Layer 3 of a small transformer language model trained on English Wikipedia (16 layers, counted from 0, width 96).
A neuron's activation on a vector x is SiLU(gate . x) times (in . x), where the dot is the dot product.

Input weights of the MLP neurons that the questions are about. A number n stands for (n - 500) times 0.0019.
n10 gate: 305 465 363 647 532 500 616 714 563 425 399 701 652 632 444 536 373 462 534 651 459 506 531 559 589 447 466 297 477 445 400 321 481 575 769 480 497 477 448 584 749 540 423 467 432 394 392 252 329 497 657 503 281 555 525 676 604 433 578 548 445 515 443 565 712 442 429 590 438 413 334 497 565 428 390 500 448 635 448 497 443 540 417 417 544 323 497 500 652 401 557 516 306 487 605 642
n86 gate: 643 484 847 488 434 459 570 635 666 604 550 367 427 569 444 608 429 435 445 389 687 447 646 383 369 516 309 500 491 469 321 452 467 548 405 513 550 616 405 575 416 667 472 408 442 658 591 581 572 568 387 516 254 405 603 418 392 334 567 303 343 578 674 625 810 491 656 401 373 649 383 682 408 420 701 535 592 475 354 235 523 668 553 924 781 726 447 445 635 408 282 451 657 197 711 399
n118 gate: 701 431 622 409 302 656 539 397 353 386 471 455 540 508 346 578 398 676 496 391 521 343 282 438 641 504 628 446 529 632 492 594 332 563 398 726 471 407 541 387 467 623 519 336 516 253 364 344 253 551 537 669 245 610 484 375 251 743 488 480 569 186 504 475 352 303 586 544 629 447 437 281 441 180 425 535 303 326 705 624 541 476 300 268 425 239 419 462 658 647 504 420 512 419 633 376
n149 gate: 534 681 353 397 296 739 564 484 675 357 343 401 381 589 352 504 374 391 612 605 324 707 373 515 526 511 400 446 751 616 336 576 298 438 445 366 611 272 564 591 689 347 456 481 397 657 449 470 562 404 396 443 559 409 609 391 538 547 611 647 742 521 314 592 532 376 332 360 322 805 622 541 471 515 651 410 235 415 293 635 500 548 534 418 448 478 383 511 588 746 574 665 546 447 543 377
n188 gate: 416 512 335 436 612 431 573 786 333 429 527 341 417 326 459 730 309 527 467 470 496 431 459 574 607 459 480 666 668 209 605 512 779 669 609 453 336 488 427 288 429 413 515 570 562 408 577 431 392 534 480 154 329 705 419 538 578 775 196 573 492 555 655 624 460 561 571 646 604 407 466 553 507 297 523 581 727 752 465 677 425 552 363 569 316 354 477 460 415 578 481 458 632 477 547 656
n222 gate: 493 718 476 500 504 511 481 564 722 382 619 442 496 570 255 486 677 369 747 565 587 585 634 678 240 278 466 376 634 343 619 274 443 507 545 580 496 662 468 645 668 452 421 431 696 519 669 528 521 514 555 525 264 353 442 593 547 489 551 475 590 263 444 659 414 565 450 482 438 345 437 518 382 629 486 527 569 471 696 463 470 673 620 454 657 629 507 588 270 664 620 624 363 429 636 412
n251 gate: 504 570 375 518 640 620 570 477 522 386 455 463 319 486 597 481 493 540 620 415 660 548 355 545 599 371 516 479 270 504 537 395 328 611 550 624 470 533 474 543 384 463 468 403 437 473 446 544 600 694 474 482 698 678 854 207 485 699 567 592 411 277 565 705 434 441 595 375 571 611 525 757 611 752 619 563 331 647 493 564 421 450 445 533 741 622 224 608 691 382 620 489 352 522 379 384
n266 gate: 772 612 540 475 892 559 828 552 371 500 617 564 471 570 193 640 674 556 310 522 334 600 540 492 571 294 441 733 516 371 489 512 426 395 531 656 451 553 661 579 709 349 457 731 492 395 343 467 457 420 698 463 411 564 496 675 485 407 251 728 339 387 467 421 383 480 445 526 320 489 493 452 634 661 577 514 511 355 606 614 483 518 530 467 526 521 388 479 512 432 482 515 526 791 534 526
n291 gate: 822 233 545 365 722 523 774 431 527 478 491 365 254 813 324 537 514 587 513 593 612 491 184 659 587 504 656 433 202 549 631 271 417 851 655 477 598 472 393 304 392 526 420 477 772 404 548 733 496 657 613 514 319 375 482 362 421 668 435 625 305 365 273 729 582 574 222 745 616 528 627 491 612 572 753 425 326 363 626 665 461 540 523 546 672 496 306 421 651 362 614 403 351 200 434 755
n303 gate: 528 597 378 459 556 587 530 505 706 342 453 411 591 546 759 782 848 634 580 585 397 574 563 604 176 437 608 536 500 745 491 642 412 523 335 599 632 421 425 563 453 296 496 514 481 514 588 818 356 654 780 866 649 439 629 329 481 336 397 347 724 526 482 636 549 421 513 774 397 289 527 473 270 536 718 375 297 414 420 230 141 482 532 505 300 738 337 787 421 535 340 426 449 505 881 605
n316 gate: 329 475 607 205 389 561 179 743 520 524 483 579 355 568 408 347 413 415 661 271 569 618 378 500 651 468 293 315 696 496 665 599 232 456 641 529 562 545 315 631 784 482 457 417 608 279 466 561 714 632 621 447 589 496 260 524 326 734 488 631 406 423 613 446 418 535 568 316 389 298 672 661 615 247 560 359 471 630 546 492 374 325 771 362 444 523 402 617 457 518 544 423 628 467 521 266
n370 gate: 417 537 494 350 515 506 438 699 445 443 366 519 343 699 319 435 484 476 568 598 663 641 464 506 423 500 513 376 324 641 624 536 451 509 526 256 625 540 274 476 635 296 473 606 541 529 581 524 577 647 547 405 564 398 323 396 475 615 643 666 552 311 585 503 574 373 600 445 625 488 626 409 619 620 584 397 544 569 556 459 517 470 540 579 560 471 678 596 565 523 352 558 562 362 450 485
n10 in: 419 571 493 633 473 625 612 561 540 424 545 710 537 651 583 400 590 436 399 621 342 490 536 559 564 543 597 349 571 533 400 557 554 629 557 469 541 442 356 385 611 607 415 593 469 337 250 331 269 288 750 568 363 483 637 853 324 398 386 524 483 690 544 552 596 467 333 537 484 541 647 594 414 273 463 546 580 291 400 423 326 500 537 378 493 464 534 665 554 496 507 412 407 473 469 470
n86 in: 521 539 772 413 604 592 485 580 422 322 515 348 472 331 584 638 660 696 638 459 473 164 618 332 496 455 500 434 563 686 471 534 400 510 278 679 667 605 579 555 668 714 597 580 362 515 398 557 545 591 302 572 541 500 704 396 500 582 696 486 309 466 641 522 530 328 457 414 566 721 539 719 291 395 518 538 573 471 460 390 761 521 589 536 486 578 417 561 610 623 574 507 634 418 555 408
n118 in: 647 469 598 398 434 504 504 558 103 380 320 574 325 576 284 504 375 519 630 466 574 581 239 347 585 500 455 321 738 593 512 484 327 734 419 563 579 613 282 530 567 264 422 496 531 500 407 416 417 364 484 539 496 842 284 365 249 669 531 655 387 328 569 633 439 541 493 670 459 430 595 706 353 322 421 507 457 401 528 563 406 515 347 235 402 489 407 489 672 579 660 515 535 515 385 534
n149 in: 561 363 378 251 225 716 532 439 703 452 620 407 564 508 597 535 573 420 291 603 472 720 478 422 679 533 339 559 627 288 184 568 580 548 596 620 523 465 458 555 668 427 544 248 554 524 392 394 552 429 718 660 370 343 665 454 458 559 465 656 538 684 477 581 388 464 302 439 581 696 567 406 433 545 634 431 310 660 364 520 667 515 307 356 470 536 340 326 379 422 538 314 373 546 281 553
n188 in: 504 399 416 362 467 349 523 804 439 567 822 482 489 507 465 665 295 536 465 378 703 349 615 489 478 468 660 417 523 250 646 576 532 588 822 415 221 504 333 434 489 337 615 507 507 628 629 482 374 546 533 319 421 664 309 532 599 613 273 533 554 572 625 420 470 485 587 525 524 270 450 439 567 507 451 448 448 452 504 522 487 384 335 522 465 225 384 283 542 473 407 493 460 475 500 707
n222 in: 437 557 552 324 507 563 397 546 507 519 581 507 566 621 428 405 439 467 769 465 754 470 333 575 337 578 539 356 576 337 463 475 437 442 542 639 514 336 466 477 500 571 490 439 585 552 591 798 338 415 469 503 386 158 510 563 625 368 760 347 644 544 641 298 584 447 497 477 349 480 360 457 257 565 582 452 558 350 412 428 503 549 444 460 454 674 510 551 489 564 556 400 607 417 349 533
n251 in: 507 727 415 592 398 670 452 537 593 639 390 599 514 455 637 358 404 424 289 446 482 493 392 454 601 429 530 584 351 313 426 504 580 507 570 685 422 482 328 476 311 417 527 610 532 449 401 393 503 592 482 448 580 518 634 507 419 493 348 706 423 335 538 496 269 526 623 619 591 415 394 466 710 722 613 487 326 400 628 579 500 439 355 406 596 430 469 307 326 556 407 218 310 688 335 317
n266 in: 692 465 657 432 377 431 426 641 880 554 592 560 645 683 311 479 727 573 389 736 511 409 470 254 657 636 463 399 522 443 380 441 524 387 478 482 603 711 588 381 385 397 561 408 415 456 474 531 449 483 582 535 467 697 544 552 589 504 486 405 725 374 414 571 636 433 468 682 514 362 366 714 517 438 579 470 464 346 333 400 497 340 545 361 572 537 686 517 370 455 479 353 486 633 385 569
n291 in: 800 496 430 496 632 584 325 139 345 603 401 79 567 650 525 457 302 247 500 647 513 513 324 573 521 455 581 365 306 508 590 500 584 459 718 370 599 193 231 754 383 467 484 466 621 522 611 424 595 566 535 500 364 389 414 483 414 372 500 576 479 500 634 436 326 541 661 364 639 474 741 437 636 625 964 484 543 422 534 678 642 438 349 391 562 327 368 605 406 350 567 610 466 314 348 613
n303 in: 645 566 355 624 443 526 589 598 392 428 233 464 387 353 629 522 714 347 652 475 546 666 335 634 456 577 764 551 578 719 602 607 504 543 518 518 536 345 571 492 446 148 555 571 442 477 551 809 372 560 352 816 427 557 855 246 567 322 286 491 637 400 491 531 454 640 345 597 547 256 349 418 419 556 676 441 545 554 380 320 344 427 409 435 100 738 526 629 598 688 405 631 442 382 897 691
n316 in: 411 563 457 290 351 625 437 772 346 565 598 594 434 478 616 308 447 618 489 246 512 759 453 364 730 439 398 418 341 329 601 347 386 493 543 549 349 466 597 507 606 366 429 368 500 415 504 489 601 580 523 637 535 735 479 426 504 581 485 500 381 598 533 601 715 445 596 459 324 245 627 613 633 194 489 432 629 846 640 325 528 439 710 334 449 458 426 511 429 369 559 382 541 485 527 595
n370 in: 461 366 441 367 640 401 539 561 536 264 392 288 410 622 426 552 478 591 450 678 767 567 400 698 430 394 503 497 374 468 528 577 560 467 662 472 651 598 295 503 550 408 424 574 568 639 682 443 418 586 450 394 557 488 465 340 380 648 635 464 470 437 581 374 516 345 579 485 526 644 580 542 583 563 637 474 531 562 500 484 520 435 473 566 524 616 506 598 603 360 383 612 641 327 400 518

Each question shows a token from some text and the vector x that enters the MLP there. A number n stands for (n - 500) times 0.0019.

"ick": 500 449 489 603 534 480 535 428 519 537 645 543 311 523 393 554 368 709 470 361 324 466 461 616 230 499 510 512 675 461 507 428 555 399 538 423 445 508 440 495 471 539 514 472 395 452 717 620 555 295 474 638 732 468 644 458 427 645 614 457 296 769 571 460 463 570 647 568 560 461 564 372 392 517 213 486 602 449 535 418 637 483 573 323 507 599 523 556 556 691 515 400 499 490 478 486
The most active neuron and its activation: n291, at about 0.18

"ters": 602 458 556 502 550 694 543 391 422 649 549 480 519 378 457 539 359 337 611 598 365 326 675 512 523 353 506 244 541 412 543 260 562 473 630 350 563 633 638 496 493 542 651 331 611 357 549 546 571 475 524 568 666 543 590 468 379 658 565 629 297 459 547 400 539 598 551 570 591 636 452 492 478 390 277 355 618 382 309 419 382 625 453 648 652 680 558 428 534 655 578 458 508 420 553 408
The neuron with the highest activation: n86

"old": 375 487 425 503 669 443 605 392 445 440 612 523 420 643 492 418 414 644 473 360 294 470 451 588 318 476 423 486 611 491 462 322 510 559 515 384 486 420 356 442 385 514 557 409 379 427 499 493 612 326 555 549 626 437 620 477 453 640 732 532 240 668 500 398 550 540 339 338 521 497 618 438 262 604 304 377 608 372 377 465 600 546 379 455 528 582 541 618 531 722 459 449 501 305 547 458
Which two neurons fire most, strongest first? n266, n188

" st": 517 438 655 466 545 418 374 484 584 443 417 436 488 477 342 459 309 466 586 509 417 459 463 524 685 359 378 234 459 531 449 478 547 287 526 434 323 330 626 553 411 278 450 404 710 349 550 357 501 540 492 446 589 436 556 431 512 546 626 517 653 592 647 421 622 808 469 459 518 531 516 428 454 546 238 563 463 290 267 345 664 619 384 445 492 551 544 635 651 621 174 374 765 358 661 759
The neuron with the highest activation: n251

"1": 559 343 358 698 431 659 705 492 679 651 662 489 479 405 601 392 484 429 477 421 436 432 604 443 206 591 488 439 402 439 433 335 519 405 739 424 531 651 522 554 289 364 606 354 461 549 526 371 422 430 574 377 603 428 515 532 276 518 500 545 514 560 628 428 587 573 476 237 358 486 500 640 432 556 385 532 568 527 378 421 517 451 521 414 492 530 335 640 488 693 295 472 602 363 563 264
The neuron with the highest activation: n118

"2": 652 364 527 490 533 765 688 531 634 583 681 482 561 341 506 436 403 714 556 536 514 326 511 593 412 618 581 509 381 616 451 253 566 268 659 535 438 658 465 440 402 483 658 549 496 526 759 354 440 466 527 524 612 431 493 643 340 587 518 546 562 506 678 387 640 674 548 231 542 534 473 405 251 634 358 560 508 476 571 345 576 629 526 274 467 626 606 486 465 639 412 449 506 640 445 384
The neuron with the highest activation: n222

" victory": 594 323 481 342 771 752 607 334 584 475 635 587 559 579 455 258 552 710 430 481 333 523 544 486 537 309 452 684 718 403 540 461 329 692 444 371 428 512 220 518 538 462 417 442 470 517 569 417 522 509 460 684 647 556 611 501 468 595 394 569 364 548 749 306 450 550 397 542 336 718 388 405 375 616 400 522 630 326 194 482 353 619 538 473 604 512 529 559 594 563 436 456 417 469 542 440
The most active neuron and its activation: n149, at about 0.11

" Sydney": 569 427 345 480 455 560 547 391 569 511 527 647 503 485 372 414 331 475 292 465 391 529 582 521 283 554 531 433 474 437 400 477 470 321 596 343 517 544 558 477 543 441 545 480 456 378 664 672 578 277 488 512 712 540 674 419 388 689 431 605 448 321 507 394 683 433 546 550 443 519 549 506 472 587 666 440 653 427 478 448 585 462 411 544 542 566 533 543 641 694 613 416 720 420 483 580
The most active neuron and its activation: n370, at about 0.11

" j": 487 570 423 350 464 361 387 288 571 554 518 383 529 507 343 466 405 450 552 518 477 350 345 549 411 475 527 436 640 525 473 570 476 717 506 521 421 457 507 566 394 102 452 470 544 462 501 486 553 423 555 508 752 468 545 385 486 693 643 613 369 766 737 375 750 703 510 577 402 512 596 602 342 675 361 472 464 252 387 328 426 619 522 423 476 466 530 482 621 606 474 381 560 523 603 638
The neuron with the highest activation: n303

" were": 463 405 529 481 514 534 616 464 557 531 534 466 428 340 555 407 639 532 464 555 440 403 422 470 403 363 444 331 548 355 599 414 370 447 543 267 503 355 531 590 487 361 458 363 478 459 492 612 498 343 387 450 511 292 551 540 416 704 514 660 561 484 596 554 668 505 424 491 774 541 493 521 435 599 300 610 524 425 249 350 681 721 473 416 503 496 537 569 514 721 453 484 306 424 576 361
Which three neurons fire most, strongest first? n149, n222, n316

"p": 392 496 589 479 453 659 632 414 464 572 431 455 450 386 442 268 515 433 500 360 412 406 510 491 514 598 553 475 529 513 378 288 548 615 659 352 478 448 659 622 574 372 649 424 476 281 474 315 446 429 487 312 762 537 656 420 427 515 632 466 421 618 616 518 502 638 259 409 668 480 457 565 387 433 113 423 532 501 570 426 415 471 444 557 467 528 512 710 637 659 428 483 642 444 348 386
Which two neurons fire most, strongest first? n291, n266

" ": 568 406 399 510 504 652 604 314 559 597 810 335 632 476 536 417 516 579 397 419 652 219 434 397 559 377 474 418 601 522 405 248 543 548 510 459 354 566 587 478 637 506 301 449 522 451 585 603 514 462 577 466 682 546 529 578 416 568 476 624 390 501 542 352 577 722 540 490 503 604 533 422 334 376 459 648 499 722 483 378 488 558 539 387 464 437 620 519 575 698 254 343 506 561 463 471
Which three neurons fire most, strongest first? n303, n370, n291

" cont": 466 480 560 278 572 508 273 432 351 539 605 333 431 555 503 379 484 363 377 433 523 550 471 629 439 508 301 492 311 469 619 436 655 458 412 302 365 410 327 501 583 309 402 539 536 345 605 677 332 562 490 637 511 456 617 438 439 662 545 526 469 455 767 447 746 793 635 410 544 599 634 621 450 511 250 543 521 472 360 430 429 379 477 285 417 582 506 429 573 590 297 648 807 565 701 488
The neuron with the highest activation: n316

" to": 517 458 658 521 523 375 881 411 537 541 611 359 462 450 569 605 474 507 580 560 400 328 611 366 576 529 469 572 583 463 571 449 539 515 542 398 554 448 459 436 436 550 494 371 505 393 514 476 408 454 528 552 565 590 538 442 427 608 578 662 475 433 663 471 762 603 487 425 584 494 427 419 446 473 55 600 654 328 363 511 690 640 323 555 543 397 511 477 403 728 553 193 543 469 605 575
The neuron with the highest activation: n188

"n": 489 440 475 555 507 492 708 251 347 388 571 454 459 587 500 494 296 444 545 388 457 568 457 507 471 525 569 467 639 541 566 241 278 346 587 421 509 492 617 433 360 423 619 387 533 325 520 394 574 323 646 393 682 418 658 456 453 630 494 528 298 579 578 440 583 662 498 510 584 639 529 594 298 492 196 314 621 422 403 426 417 438 490 417 575 521 705 682 558 654 559 479 373 358 416 484
The neuron with the highest activation: n266

"\n": 431 345 634 402 509 692 565 461 397 495 485 439 427 460 623 468 637 396 381 625 587 457 450 575 589 468 267 693 542 486 679 473 573 383 556 403 518 471 550 461 444 386 508 348 543 520 544 472 500 405 483 602 658 597 552 644 477 804 543 517 430 499 438 579 616 557 501 487 431 470 501 502 365 438 366 759 641 314 642 584 414 574 667 480 401 440 535 396 714 682 305 439 626 320 398 650
The neuron with the highest activation: n118

" find": 601 583 357 616 475 520 563 547 497 593 647 594 433 571 332 424 439 364 557 547 285 548 604 618 541 363 428 620 597 255 431 360 409 494 495 411 461 539 400 606 373 382 341 422 613 477 457 300 509 364 509 550 599 336 615 421 492 601 536 547 392 585 616 337 644 493 516 486 418 498 462 450 650 508 363 557 621 408 338 317 572 597 512 306 459 542 540 548 543 721 612 326 455 355 441 361
Which three neurons fire most, strongest first? n10, n149, n222

"em": 400 471 326 407 414 580 704 374 376 605 646 537 481 579 374 439 338 632 562 411 344 424 448 459 577 544 606 515 428 568 598 473 689 532 676 391 522 318 410 539 544 480 450 429 649 412 552 430 516 388 461 628 664 494 549 548 445 614 684 545 363 561 495 485 495 553 511 526 729 391 448 442 301 684 260 305 582 497 486 384 269 600 448 355 515 487 490 310 552 696 567 449 351 405 390 281
Which three neurons fire most, strongest first? n118, n266, n86

" the": 549 487 440 281 544 503 595 331 710 614 593 446 472 576 585 524 587 620 452 364 528 496 477 382 580 512 463 420 512 423 654 522 512 543 518 396 399 514 325 562 540 686 640 551 515 364 650 594 465 344 611 541 631 433 545 423 449 602 529 441 538 613 517 343 614 540 198 658 472 415 369 557 222 676 323 612 602 452 426 389 339 420 513 453 609 385 468 534 514 728 395 504 585 462 603 561
The most active neuron and its activation: n251, at about 0.1

"ers": 611 534 659 322 430 739 444 365 447 524 556 477 447 420 548 519 397 493 592 528 352 280 597 393 575 398 459 432 570 645 657 213 473 403 596 383 561 630 510 484 458 533 561 395 553 502 505 458 666 385 504 533 719 587 607 413 386 709 532 672 357 263 575 275 324 488 565 685 564 552 514 522 468 464 266 422 618 434 475 434 511 370 505 461 543 700 480 391 537 656 589 555 600 407 473 406
The most active neuron and its activation: n118, at about 0.67

"om": 332 401 485 448 448 628 524 277 532 473 600 435 471 607 515 504 444 546 669 362 362 417 374 572 550 536 711 777 695 492 523 325 595 535 562 343 520 501 399 495 736 457 534 541 489 385 584 425 583 495 460 371 678 485 669 511 553 601 673 530 413 525 464 359 479 515 465 467 533 532 569 442 199 520 276 413 545 599 488 410 407 564 341 558 492 629 580 559 595 646 412 292 512 351 422 88
Which two neurons fire most, strongest first? n266, n291

" October": 417 470 303 525 568 493 512 489 538 555 505 608 618 574 464 434 640 438 501 253 460 489 418 535 567 507 390 462 563 362 483 122 677 530 611 456 509 753 512 480 524 499 502 557 364 367 665 534 599 418 484 534 707 526 562 537 418 715 410 413 417 540 506 308 710 631 417 504 244 634 580 577 517 527 326 347 513 430 555 415 677 584 362 501 639 464 459 460 624 682 395 502 506 505 534 177
The neuron with the highest activation: n303

"ld": 510 467 479 746 686 453 849 443 328 406 570 406 471 636 362 317 486 722 361 493 354 384 374 526 485 458 319 445 648 683 431 445 585 637 546 371 367 594 458 640 646 485 510 270 553 356 468 479 565 427 589 491 485 510 535 475 449 600 691 490 412 667 575 346 506 503 355 544 492 368 549 455 402 604 395 374 511 415 554 446 527 474 588 343 724 556 615 717 617 668 412 449 453 206 454 588
The neuron with the highest activation: n10

" place": 591 505 368 508 573 569 363 303 627 513 499 446 390 462 612 419 673 507 525 464 433 445 450 474 708 315 656 791 478 442 621 350 463 475 472 351 327 591 253 624 451 511 598 380 526 492 517 471 415 422 443 485 656 629 751 482 468 540 562 345 496 345 704 275 669 583 441 455 409 588 525 457 714 602 390 591 587 502 314 565 621 616 512 491 533 547 408 604 666 625 537 437 601 531 209 252
The most active neuron and its activation: n251, at about 0.67

"ac": 516 446 379 343 493 447 635 356 564 446 627 472 426 503 478 295 451 524 408 506 363 543 550 359 390 673 495 622 495 542 643 419 660 406 581 374 454 676 436 690 571 481 725 394 488 352 565 364 475 417 551 428 737 643 586 525 477 491 623 359 484 452 447 371 487 670 697 495 565 396 461 455 330 389 286 463 599 423 478 461 394 462 555 443 474 546 551 503 766 629 682 385 704 698 453 145
Which three neurons fire most, strongest first? n291, n303, n149

"Ch": 382 392 467 346 428 443 672 492 512 466 466 462 525 672 302 373 333 341 397 708 411 410 539 636 533 400 511 461 503 574 347 480 659 625 591 541 527 519 515 561 346 385 548 289 380 433 611 438 397 531 494 554 774 617 474 476 567 621 444 497 441 542 442 386 543 567 520 438 445 254 334 372 423 562 390 485 617 475 390 513 570 669 518 360 587 478 679 317 478 645 205 396 608 470 731 211
The neuron with the highest activation: n291

" a": 482 476 394 509 558 547 560 379 712 458 426 488 444 579 487 559 510 520 485 553 585 316 360 433 417 584 506 536 437 388 458 506 526 485 461 297 451 505 431 629 533 374 482 353 591 366 581 484 629 439 540 356 620 417 412 413 373 784 610 722 489 608 603 417 621 409 491 483 665 441 404 334 291 609 317 630 575 465 361 432 523 584 434 468 567 544 600 457 425 723 429 517 623 525 575 538
The most active neuron and its activation: n370, at about 0.26

"0": 675 286 481 618 364 630 601 508 586 575 711 372 527 406 497 491 682 669 608 630 507 408 466 609 432 556 616 458 485 538 327 293 469 467 661 513 389 385 520 361 575 533 681 457 579 651 747 363 480 418 527 467 611 478 452 711 400 564 512 568 393 387 606 359 709 634 546 317 470 422 462 418 213 521 375 435 529 460 520 341 559 493 394 334 544 617 584 571 387 660 355 444 458 548 382 411
The most active neuron and its activation: n222, at about 0.33

",": 399 447 423 588 640 594 822 448 559 534 623 545 462 510 714 480 670 411 423 448 505 475 545 562 606 418 540 466 544 395 735 385 502 443 593 498 400 410 394 425 261 440 563 387 422 325 600 391 519 578 550 433 646 359 528 531 517 709 574 613 421 415 383 316 622 623 542 465 466 461 461 547 465 411 365 592 605 593 452 374 426 616 268 595 508 562 476 366 484 713 614 365 625 510 533 374
Which two neurons fire most, strongest first? n188, n251

".": 471 443 521 642 519 487 650 387 496 669 568 421 500 430 591 383 599 358 517 440 375 396 370 522 552 391 358 430 647 534 665 533 460 287 699 466 518 553 436 403 361 431 518 275 470 331 633 460 544 377 603 446 739 296 458 352 539 734 712 576 439 429 537 544 648 548 361 361 509 421 406 534 459 457 476 523 661 529 526 360 626 633 451 535 538 507 637 364 548 665 440 404 641 574 577 515
The neuron with the highest activation: n10

"d": 359 386 433 708 459 496 601 386 488 538 458 327 335 506 590 484 184 613 510 538 424 457 558 516 494 505 460 339 625 688 394 317 511 389 576 364 454 591 660 574 571 524 560 320 500 262 518 484 481 556 683 334 586 492 621 413 479 582 551 367 446 519 670 324 489 600 560 394 699 548 606 576 382 617 219 309 613 407 445 408 374 528 463 585 451 629 500 593 611 680 599 384 438 448 554 405
Which two neurons fire most, strongest first? n266, n291

" subsequently": 541 427 466 445 470 571 574 476 761 496 511 574 448 495 466 436 419 535 534 357 487 526 499 412 274 368 293 638 645 347 781 324 486 339 611 386 434 439 638 556 484 446 550 358 275 325 616 613 633 507 507 532 564 515 509 578 528 651 442 517 466 544 719 444 752 501 498 435 642 565 463 614 471 622 391 536 575 339 555 468 453 712 474 429 527 509 422 641 544 740 657 435 596 426 662 418
Which three neurons fire most, strongest first? n222, n316, n291

"it": 513 527 474 422 527 572 691 270 438 419 750 445 375 470 530 410 469 584 609 598 334 594 405 439 461 454 601 596 591 502 467 408 545 581 525 353 371 527 513 609 491 464 691 386 675 479 627 523 491 339 426 519 655 526 532 389 555 688 701 559 367 718 521 327 381 838 461 350 490 680 484 578 332 463 215 398 568 463 359 524 504 455 488 361 431 613 615 544 600 637 553 415 539 585 446 317
The neuron with the highest activation: n149

" f": 494 510 606 574 669 617 579 280 554 479 499 637 382 536 385 614 338 413 399 379 477 418 450 439 526 539 506 416 467 390 442 542 550 441 542 495 365 404 450 698 515 195 557 406 468 373 478 413 466 382 484 564 737 505 523 563 444 490 599 780 487 631 757 567 644 752 681 462 614 517 581 608 486 575 309 615 530 494 552 288 594 539 516 531 445 607 588 377 577 616 163 350 564 540 663 570
Which two neurons fire most, strongest first? n222, n291

"el": 464 503 354 457 606 630 609 333 471 585 622 586 456 583 466 400 378 518 568 299 337 529 542 606 411 550 567 495 436 581 609 380 553 501 568 341 548 556 609 540 331 494 536 218 633 540 477 312 496 419 578 459 565 592 634 445 409 631 700 702 197 543 497 303 557 628 417 386 712 490 506 500 264 630 290 319 594 634 379 498 518 639 530 424 522 600 526 546 650 666 527 259 501 505 513 351
The neuron with the highest activation: n266

" Sw": 448 572 248 422 477 591 584 382 428 560 591 687 502 650 321 410 438 404 446 484 523 421 460 562 462 450 521 466 445 550 308 659 578 362 568 419 380 276 493 488 334 145 544 324 371 558 512 399 612 482 530 546 768 360 652 455 486 588 581 694 397 552 554 391 590 667 434 499 279 409 341 505 562 597 302 366 600 307 442 407 590 411 448 299 491 500 637 704 525 563 250 417 532 540 603 644
The neuron with the highest activation: n86

";": 614 373 422 542 583 570 750 401 614 663 576 551 577 348 628 455 566 730 431 555 596 449 551 609 746 393 406 389 517 329 613 483 491 518 523 374 626 460 699 427 429 509 545 393 533 375 521 344 556 538 512 607 633 366 444 571 462 649 699 456 406 525 542 474 642 645 678 468 431 503 513 370 357 462 285 515 502 618 506 349 485 631 422 431 497 396 588 498 543 720 483 425 700 485 411 513
Which three neurons fire most, strongest first? n303, n291, n251

"6": 515 245 533 613 407 595 698 399 625 616 638 482 749 360 541 447 458 633 474 395 567 390 645 591 503 487 367 467 418 672 502 337 535 245 603 423 407 583 386 625 338 525 705 418 539 515 636 450 501 525 474 510 643 434 491 546 336 563 479 433 491 438 724 404 624 550 305 254 433 510 577 469 277 593 549 463 553 498 537 420 603 467 482 293 608 617 516 593 630 638 337 355 570 618 309 403
Which three neurons fire most, strongest first? n86, n303, n118

" near": 472 518 342 556 521 401 472 485 666 430 677 264 339 367 469 315 457 509 412 368 525 544 550 535 408 536 401 600 511 438 521 257 421 447 575 353 553 479 219 531 558 352 627 567 434 424 565 345 383 479 537 466 612 519 592 484 413 630 583 640 432 551 663 537 653 636 363 364 338 518 697 486 701 556 380 570 574 388 268 426 455 646 414 561 572 433 556 465 590 701 500 304 618 624 667 650
The neuron with the highest activation: n188

" further": 482 506 419 586 470 420 554 392 576 530 578 397 523 691 509 628 300 521 587 506 607 590 599 507 462 482 358 723 553 294 675 211 465 298 538 410 439 514 542 564 439 449 498 498 444 266 473 575 688 406 452 638 554 493 590 590 490 569 494 633 495 520 595 371 713 409 432 353 573 485 483 371 511 609 405 478 623 258 497 434 464 660 504 471 433 709 571 507 533 751 487 403 368 376 553 481
The neuron with the highest activation: n222